Layer 13 of a small transformer language model trained on English Wikipedia (16 layers, counted from 0, width 128).
A neuron's activation on a vector x is ReLU(weights . x), where the dot is the dot product.

Input weights of the MLP neurons that the questions are about. A number n stands for n times 0.00079.
n20: -81 -277 -59 0 -469 145 70 -43 175 101 121 -43 -135 -58 -52 -82 -76 11 -238 478 -24 -23 -12 143 246 139 -50 34 123 -87 189 -68 -43 43 -27 230 -70 -268 -51 -51 -15 -157 -8 -105 -47 88 103 -108 4 0 -27 -19 -19 198 -163 51 23 -75 -29 53 -12 -53 106 -134 -23 -156 8 4 4 -60 -12 -46 -49 -77 -104 139 22 -108 -31 -119 -44 4 35 35 -291 -106 -43 -54 78 -114 82 95 -163 -4 -150 135 127 -139 288 -222 -85 98 187 79 117 -198 140 -124 182 99 122 41 59 24 65 80 159 203 -197 0 -68 111 12 190 16 183 90 285
n59: 130 -247 -87 52 -136 -40 91 153 127 -176 73 94 -106 -115 13 229 -215 127 -51 72 153 -17 -110 -92 158 179 -213 125 72 -100 -243 158 -191 -108 84 95 -297 9 21 -138 -273 125 126 -77 196 -161 66 -76 65 -101 -136 58 238 249 -260 -41 26 -45 -126 -196 278 228 260 275 200 -206 194 -120 -60 21 -104 25 31 -253 88 -213 -37 206 4 213 24 -13 148 85 -54 -4 153 13 86 155 -121 13 39 261 126 21 31 -196 93 -183 81 241 244 171 -4 170 60 -111 -243 -21 -121 -70 -129 139 58 -126 124 39 -74 -60 -71 -139 -52 -231 -101 70 134 -49
n72: -161 -109 147 -142 -13 -95 92 -315 56 71 -35 -141 -182 -103 -64 -147 102 -184 45 -29 -225 -193 -12 -102 -44 -178 -37 37 90 214 34 -157 -63 76 69 -125 -38 60 -17 163 -151 168 -134 208 -144 119 -60 193 114 163 -78 124 -41 -106 -33 87 -309 -4 -31 -20 108 177 101 156 -141 -96 -257 -67 -234 -121 84 204 69 4 -141 236 88 34 101 30 40 0 -63 120 170 59 -8 -25 -84 71 -176 -232 34 -112 -13 -100 -161 72 74 104 -87 331 29 64 154 -30 -207 -144 -112 126 218 147 -13 219 56 65 112 -217 29 252 301 -101 -17 207 51 425 201 -111
n123: 313 295 46 197 158 -75 -55 -14 -191 -177 -342 -199 -334 126 103 78 60 58 54 161 -231 -278 -228 107 81 37 -14 -44 18 79 165 -93 92 5 -115 14 -288 -37 -118 160 -9 110 93 -77 -235 -224 139 125 -74 65 86 -70 248 -60 -35 154 -59 262 100 0 32 9 184 22 -66 173 19 -173 -150 -150 -74 44 5 27 -144 -54 -113 -70 -5 -212 259 -37 -110 77 -62 37 -50 -76 247 142 -5 27 -195 277 -143 -96 -152 23 -76 -137 -108 196 156 5 -31 -198 -244 197 68 -443 -14 130 -214 97 38 -27 -77 -5 330 113 150 23 -32 101 -338 227 260 -51
n158: -104 5 -312 35 -22 -9 101 190 8 165 303 203 -177 -129 116 -228 329 163 -69 179 -4 56 -373 -85 23 -22 164 -76 -128 -240 189 120 -158 -35 -30 -122 -205 -103 122 -232 -89 70 106 52 181 73 133 184 -277 -157 -52 121 -39 84 -170 12 70 38 242 -34 78 29 -141 -158 -63 257 -45 4 0 -76 207 281 99 -180 -22 0 21 -89 -136 -26 4 -120 -123 116 -72 -44 -104 -39 -48 114 -184 4 -27 -61 208 -113 71 -199 86 172 -271 114 38 40 51 -75 87 -50 -22 68 -31 145 279 -326 190 346 -82 -84 193 -160 -121 -115 -66 -194 173 151 -74 -179
n210: -30 -51 -103 29 123 5 29 34 157 116 137 -29 -302 -86 377 165 -30 48 248 -14 -177 -62 -129 272 122 69 -432 184 67 -47 88 -84 -88 -54 -137 -174 44 -174 251 121 -43 -83 108 294 -172 -248 -276 -81 88 328 -101 -56 -268 49 -61 -292 -276 204 -15 47 203 -14 103 -19 -136 -15 -238 101 121 -80 249 -61 15 185 252 -202 0 242 -29 88 225 -241 0 215 155 355 -110 19 238 -83 -165 246 -64 58 -270 -168 -260 -20 -152 60 134 -29 -393 -138 -160 245 -58 -51 -221 -75 199 157 73 -29 111 -19 115 -15 -146 10 -25 123 10 10 99 -202 112 -94
n242: 119 291 -383 -32 -23 75 179 86 218 -96 -52 -131 -376 -36 -52 78 -42 13 31 76 -9 -176 -31 -65 5 -102 -41 102 -99 102 0 -205 134 198 13 229 -234 14 329 96 -81 -78 -4 150 42 -180 -130 108 0 -33 -63 -127 14 33 -125 -26 -23 -364 67 191 232 35 -28 234 40 -178 -202 -55 82 -190 -111 22 408 -108 308 127 22 -70 -83 -250 52 358 -37 63 115 101 -14 67 -37 321 -170 -120 -382 -255 -204 13 176 -288 32 223 135 55 -40 -177 27 -65 -68 92 -104 76 165 -13 50 74 -24 81 -55 -163 41 36 61 -93 88 -111 279 364 115 -33
n271: -22 -410 -87 182 308 -98 173 81 -132 56 28 223 205 64 44 -169 -9 127 -106 -85 26 -111 -157 9 86 -18 -43 29 21 63 30 -22 -118 -148 -143 -4 -195 80 241 -30 215 22 21 90 70 -25 53 166 288 315 -51 25 21 119 181 77 238 -29 -91 -159 43 108 -157 68 54 86 -146 125 -78 -234 -57 -164 260 -119 -172 17 0 44 -331 149 4 -298 -161 -64 184 -191 73 -119 -139 -169 213 -139 35 34 -171 12 -315 105 -259 112 -64 91 135 136 -38 175 77 -62 17 294 -52 -140 -43 39 426 13 -47 163 -13 43 -76 35 -22 -57 -237 -229 61 -84
n341: 15 -322 191 -76 -82 -73 33 -264 9 -123 76 -56 19 14 19 -257 87 42 205 5 -145 257 -205 -140 20 96 -75 46 247 -41 81 -150 -81 134 23 109 -143 -97 95 -186 153 -76 51 -62 87 -196 222 243 -53 322 -193 -82 -174 -386 -157 54 214 -214 -35 -143 194 160 172 -33 239 47 83 14 -47 92 120 -246 30 -219 -78 202 -59 -432 239 10 45 58 -110 5 124 57 141 149 33 -100 -67 74 -72 -137 101 -160 140 280 56 -98 145 -19 -84 237 -74 236 38 -18 -38 360 153 0 57 -67 -59 -107 -151 150 96 -28 -445 77 234 -159 -242 368 -324 -15
n351: 58 11 330 161 -28 111 -35 -62 113 101 0 -52 3 31 175 -28 -178 -34 14 14 53 185 -106 43 154 -145 31 -224 -164 -131 39 121 -84 88 -75 129 206 -39 205 -31 -37 10 88 125 81 -69 -121 -127 4 68 -17 80 -121 64 54 -115 -98 53 -22 -88 38 44 95 -209 37 150 129 -160 -38 -162 -7 -105 25 -7 57 93 -230 -93 67 -335 -76 -223 95 103 24 -63 -21 -45 203 164 109 -54 57 -260 258 181 -120 -42 -127 -253 38 122 130 0 81 -152 118 -20 62 -27 137 100 132 -39 -22 92 149 -43 -32 -55 22 -14 25 -183 -57 124 -21 -61
n384: -76 -36 -52 0 114 -93 0 150 304 82 41 -47 171 -119 -44 39 334 34 -8 258 171 -123 -34 101 -186 -53 21 59 72 12 -74 92 44 -9 46 -216 61 75 -151 -251 -55 61 -8 -310 170 -314 -426 -93 270 -204 38 -29 158 61 -155 179 -86 99 -267 -79 -64 54 -178 -140 -63 13 66 -198 -17 -96 -170 84 40 -17 -22 4 -78 -84 -26 -74 180 -267 4 85 29 316 141 157 -13 -195 48 -278 -48 99 -206 291 162 -114 -170 107 60 324 -105 -189 -125 -179 -116 -95 120 84 243 -123 -164 39 -18 38 -34 26 191 81 102 48 -52 -26 -9 299 -117 40
n449: -257 -99 -48 -39 392 -165 117 30 140 65 73 369 -4 -85 -71 -330 88 149 238 25 -35 -222 -106 4 55 -4 -159 -118 242 242 74 185 -314 -161 160 78 22 53 56 217 89 13 -206 22 -140 -128 97 123 48 124 -81 -41 -158 48 59 -220 22 -17 145 -172 293 129 227 -149 142 -65 -67 -26 -52 -234 -92 -34 40 42 -71 26 41 13 131 -26 127 92 -161 145 361 35 257 -55 48 43 -65 93 128 -60 61 -104 79 -61 -72 -31 -149 139 -34 -40 130 18 193 -33 9 -164 -91 103 -104 13 -139 38 -228 -304 61 -39 -214 307 152 -44 -277 -106 -82 -164
n451: -56 13 -96 -4 -148 -17 54 -21 209 -87 82 -41 -94 4 -204 100 -114 122 12 53 -38 -143 -241 -169 -292 227 -136 177 187 -8 -163 -46 117 92 -141 -4 54 -60 112 -175 28 -141 40 103 -206 167 118 -33 113 -166 238 198 49 84 -149 55 42 -374 9 237 -21 128 -4 167 301 41 140 0 183 -181 -188 -130 -168 -138 25 -136 -150 -106 -84 168 173 -135 88 -254 -133 -133 -115 61 -25 -12 -42 174 84 -25 -80 128 139 -93 61 318 110 145 320 -118 -101 -172 70 -100 53 -65 -233 130 25 -84 -9 231 62 -152 100 -21 -17 -113 263 159 -38 0 -75 72
n487: 96 -137 64 -122 -321 185 156 -115 60 73 119 -48 -216 81 -124 107 -40 -233 -305 -138 20 -57 167 40 56 -49 5 -208 -162 -5 132 104 -171 166 -401 -121 -49 -169 208 -161 -38 -131 128 -227 334 272 109 296 64 -5 -149 19 -72 49 -33 91 -73 9 81 9 242 -47 103 95 132 223 90 -295 -257 -146 240 142 186 110 183 -96 -97 372 -313 177 -78 -187 -98 91 165 -88 115 -67 63 -297 -73 5 -49 -14 -148 168 -93 -291 -57 60 -91 131 -152 128 -66 211 183 163 -139 259 312 -28 -15 -69 156 -128 -202 129 181 115 40 295 5 -201 84 -69 350 -169
n499: -10 130 -265 51 -23 -43 -120 183 44 119 35 215 -105 255 -165 -56 244 14 82 -86 75 -104 -236 221 29 290 -91 94 -222 160 339 169 270 125 -63 -272 -32 19 -14 -111 -104 -180 -58 101 121 -145 361 68 168 213 -264 -124 369 -127 211 -74 -102 -9 102 -183 -216 178 -9 5 36 -124 -166 18 180 241 -23 -76 81 68 -118 -123 -110 174 79 -23 122 66 47 -32 58 199 -110 136 231 157 9 -58 -169 37 -322 -222 397 -84 59 -38 -328 -23 -59 -52 40 -112 -37 -18 -69 -58 -130 -79 -101 -228 134 -36 -220 179 51 14 -152 61 -385 -79 -70 -89 111 47

Each question shows a token from some text and the vector x that enters the MLP there. A number n stands for n times 0.015.

" decided": -3 71 -43 -23 85 37 55 62 -131 89 26 -36 112 -126 -38 -7 -15 -22 -53 -75 -141 121 -17 -75 138 -94 65 -20 117 57 -23 -146 117 180 -65 -42 -44 -7 -79 119 -66 -89 -191 52 23 8 -13 -136 -19 13 -48 -11 2 -52 -40 -52 -48 -44 188 60 -154 -97 -94 52 56 -3 98 -9 -154 135 60 -31 30 34 -95 -101 88 -2 225 -97 -98 183 -71 91 46 -82 -63 109 38 -69 -14 -52 -20 21 80 53 85 19 -12 -117 152 100 54 -38 115 92 33 -54 94 -96 52 -49 -42 -125 111 1 15 -71 -3 5 80 7 20 -79 76 -109 23 -54
Which two neurons fire most, strongest first? n72, n242

" Hunt": -30 -89 -23 59 -13 152 -8 6 -58 5 69 42 218 -78 38 -35 -73 60 38 -161 -99 157 -38 153 121 -24 13 -63 46 -68 -83 -54 74 34 -39 -20 1 23 -81 6 86 2 -65 40 9 -66 -41 -193 -90 -128 77 108 -4 -95 28 49 -75 -107 23 138 -117 -150 -46 53 110 10 78 47 -63 138 17 -8 43 22 -23 -63 196 72 204 6 -85 40 -25 21 -97 99 -83 34 -50 -5 -14 -87 100 -38 65 56 -63 -86 1 5 -43 185 -131 -156 66 17 -43 -128 76 -99 -126 -31 -29 -35 78 25 49 69 -84 122 91 -96 -23 -19 110 6 -138 84
The neuron with the highest activation: n384

" his": 150 -69 -37 103 65 70 -21 57 -71 5 -34 -98 202 -44 -168 -52 -30 -14 22 -58 -74 78 -66 -43 84 -82 51 -42 27 -67 -81 -35 29 59 -3 51 96 -14 43 215 -16 14 -77 -69 -106 -101 45 -139 14 -149 -18 -65 -86 97 -93 -30 38 -53 123 76 -98 -61 -50 140 49 -24 66 -52 -23 217 19 67 105 -49 65 -42 54 5 170 -109 -111 47 -34 52 26 -144 -168 88 11 172 -63 -106 132 26 32 -13 10 -23 -69 -32 32 16 -37 -155 152 70 -23 10 -129 -57 20 -72 21 -15 165 30 31 -33 71 68 95 100 -55 -73 6 -11 52 -103
The three highest activations, in order: n242, n351, n59

" ": -8 14 -48 15 78 144 35 51 -115 99 -122 35 149 -24 90 -89 -70 68 9 -160 -7 237 8 28 -57 -17 27 -48 -20 42 123 -51 -46 15 111 107 -5 -29 80 146 191 74 -108 30 -31 -81 32 -85 -81 -109 31 94 -69 -50 -46 12 -56 -88 55 88 -132 -72 75 212 5 -3 97 -7 -4 50 -48 -11 -17 40 -16 -60 -90 -27 29 48 -54 28 -1 9 -1 -3 -1 38 121 -159 -84 -49 29 7 4 -2 -101 28 -63 10 65 134 -143 -56 144 94 -8 -263 47 -107 103 -75 75 -104 119 72 -130 -48 25 -119 -38 4 -70 -15 -33 -63 -6 -47
The neuron with the highest activation: n449

".": 2 -40 -16 3 126 55 -63 66 -64 72 -91 17 106 -20 -49 -59 -25 37 18 -116 -108 5 -52 -66 -114 -43 0 -1 96 -41 -22 0 91 79 -14 -61 114 16 116 -62 36 -6 -83 62 51 38 -37 -105 -15 -23 29 140 -3 -60 -40 90 -113 -149 71 86 35 9 -58 133 30 -91 85 -92 -109 316 33 -15 70 58 -32 -32 169 35 144 -59 -163 59 -60 90 68 -127 -33 22 26 98 -67 -6 100 -32 30 10 2 -43 27 -211 -47 79 -21 -73 99 73 37 -122 45 -86 36 -118 78 28 47 61 -7 54 -2 -137 -99 114 -105 -74 -69 -151 -25 9
The three highest activations, in order: n499, n449, n351

"\n": 105 -66 -56 -10 83 35 13 55 -101 163 -70 -93 77 -74 -112 -22 -19 -11 10 -100 -188 99 -24 -89 -5 10 -17 23 50 -24 -12 -50 26 93 -47 -88 38 74 31 -74 40 57 -182 -20 60 25 -47 -86 63 18 59 -36 7 40 -78 140 -94 -121 78 41 -81 -116 -64 181 78 8 71 -46 -70 50 132 80 64 40 46 58 191 5 138 -4 -95 -11 -57 165 78 -128 -34 60 -10 49 6 13 68 -22 39 77 -27 -98 8 -66 -11 128 -116 -48 118 115 3 -188 -15 -114 88 -260 113 -7 79 62 -48 -37 36 -108 -84 71 2 -84 -68 -72 47 15
The neuron with the highest activation: n487

" in": -17 -71 17 -4 23 139 20 40 -114 41 -142 -82 70 -82 -35 -100 -80 -22 147 17 -17 6 -58 1 38 -54 44 -197 81 -168 38 62 117 -89 77 58 83 -4 -23 133 -27 1 -115 -109 6 11 -22 -154 -42 -10 -25 -38 29 -77 -81 24 142 -12 149 41 -83 -151 22 118 115 -13 28 14 -112 290 19 -74 48 27 -43 16 -15 74 30 -99 -56 85 -45 -14 -79 -27 -95 -13 10 31 -130 -158 99 -77 33 72 -3 -14 52 7 41 -6 -126 -56 124 135 -33 65 -83 96 -2 -134 63 5 68 135 -33 128 42 -18 -70 118 5 -2 -72 16 89 7
The neuron with the highest activation: n341

" of": -9 -82 -11 90 68 47 47 -41 -75 -3 -57 -102 163 -21 55 -203 -116 67 22 59 -40 68 -96 -72 -22 56 99 -74 65 -117 -65 -12 100 -17 17 66 42 -100 20 100 8 2 -78 -6 -33 25 -51 -112 -101 -87 32 99 -5 -40 -11 59 -38 -28 102 200 -48 -141 -15 57 86 -23 23 7 -138 259 -14 -59 23 -31 -77 31 -4 -59 42 -67 -37 32 93 87 -127 -10 -54 32 -25 60 -147 -76 127 -37 22 202 -27 16 126 7 30 32 -219 -17 111 -65 -88 14 105 3 38 -56 67 13 87 19 -147 52 16 -56 6 7 -3 89 -232 20 80 69
The neuron with the highest activation: n20

"-": -32 -38 -29 57 -16 -4 42 19 -58 59 -129 -76 45 -33 -104 -17 -27 98 -52 29 -195 136 -8 -108 -34 56 26 -18 48 4 -142 -47 19 10 -70 90 -33 -120 27 122 20 -19 72 45 -29 105 100 -142 -21 -2 47 -10 -41 -61 2 53 -15 -157 33 192 -189 -127 19 260 98 -55 147 -34 -17 13 -2 63 68 33 32 84 153 73 162 53 -120 27 80 147 -99 -50 57 9 -122 -22 3 -82 -38 61 -53 90 -84 -82 64 6 119 124 -107 -49 73 -105 -40 -181 -66 -57 -4 -139 70 55 120 23 -16 34 -28 -101 -114 -30 25 -57 -37 -21 63 64
Which two neurons fire most, strongest first? n451, n20

" So": -1 -83 21 82 162 91 -10 38 -78 94 -102 -14 89 -92 -258 -41 -44 140 19 -48 76 113 -17 66 -45 69 109 15 -31 -27 68 -122 69 -72 -13 -29 84 -4 65 -13 -4 84 60 -26 -47 -127 -7 -171 -153 -42 9 -84 -19 -11 -25 3 -168 -6 -32 30 -98 -56 -122 141 89 -50 -32 -85 -94 78 1 0 100 45 -137 -44 256 66 144 -32 -27 -54 35 -39 -81 -94 36 31 15 3 17 -81 46 122 169 110 12 43 39 -59 22 49 -175 38 -90 17 -33 -114 9 -73 -100 -55 84 144 -1 -38 -32 15 179 49 136 69 2 14 23 -74 -36 -32
The neuron with the highest activation: n384

"to": -18 65 3 167 153 88 51 -35 -95 -18 -173 29 180 -141 56 -23 -31 132 102 -27 -34 117 -110 -22 -2 -60 116 4 19 -118 -5 -37 64 -138 48 -41 10 -67 -4 -25 4 -50 -139 6 -65 -67 37 -50 -90 -57 -104 -41 -84 123 17 39 -181 67 -220 26 -267 -155 19 139 66 -83 -36 -101 -11 30 73 76 112 -13 57 -9 120 71 73 38 -119 59 8 91 -28 -5 -30 72 71 -31 60 -151 124 11 25 65 -71 13 -6 46 70 115 -29 -17 69 53 124 -7 38 -22 -61 -124 -22 84 -41 19 -155 61 102 16 -45 17 61 -18 20 -32 -25 76
The neuron with the highest activation: n384

"mar": 42 -42 87 67 -116 55 29 -55 -286 77 -65 38 123 -69 8 -102 -190 112 53 52 -49 47 -79 -85 94 55 141 -47 92 -31 -53 73 182 43 7 -88 44 33 -5 -60 64 -173 95 93 -103 -28 1 -107 33 -12 24 95 -23 -3 166 71 2 -107 -49 40 -8 -63 -2 150 -34 46 -102 -48 -30 18 24 -117 73 -2 -138 -82 210 166 28 51 36 71 34 -39 -71 47 -56 35 41 37 -41 -27 15 -99 -21 -58 -27 -80 82 -83 -35 104 8 -186 113 -53 32 -43 58 -44 123 -92 -82 1 -17 0 -126 -20 -20 -18 129 -62 -7 -7 57 -69 43 83
The three highest activations, in order: n499, n20, n451

"S": 62 -43 -36 11 40 5 87 91 -197 96 -151 -80 96 -91 -174 -143 33 63 30 -205 -110 179 42 44 -126 -53 71 -91 -50 -23 129 -117 105 14 62 -95 98 5 78 44 -109 148 16 49 -61 13 -59 -87 15 -23 54 -22 63 14 74 52 -76 -106 107 198 -57 -22 -13 40 63 10 32 -52 -67 192 71 50 -35 -14 -37 -34 184 24 104 -37 76 9 15 -76 45 -81 4 10 -55 -46 97 -8 23 15 17 156 3 -31 83 -83 48 53 -134 -94 -37 9 27 -195 -13 -58 -58 1 93 -51 55 52 -76 -15 49 11 11 -19 -3 -118 -25 -82 66 -25
The neuron with the highest activation: n499

"len": -19 -8 52 39 30 -21 35 152 -153 -15 -78 32 67 -138 -38 -98 -65 102 -10 -154 -102 109 -87 39 126 48 -17 -70 87 -29 -148 -89 182 55 34 -90 52 6 -63 144 58 30 14 15 -31 67 -84 -60 70 -28 15 10 -89 -16 -61 1 -6 -127 53 14 -219 -29 63 74 -53 202 -43 6 60 101 124 -39 88 95 10 54 168 96 27 -8 -137 -26 -38 105 36 -178 54 -48 44 -63 -16 -109 86 33 22 16 -132 34 35 25 -43 48 -56 203 -8 32 -25 -71 167 -108 26 19 -30 -14 -101 92 -150 41 22 41 -103 -70 -59 15 -106 -92 25 19
The neuron with the highest activation: n271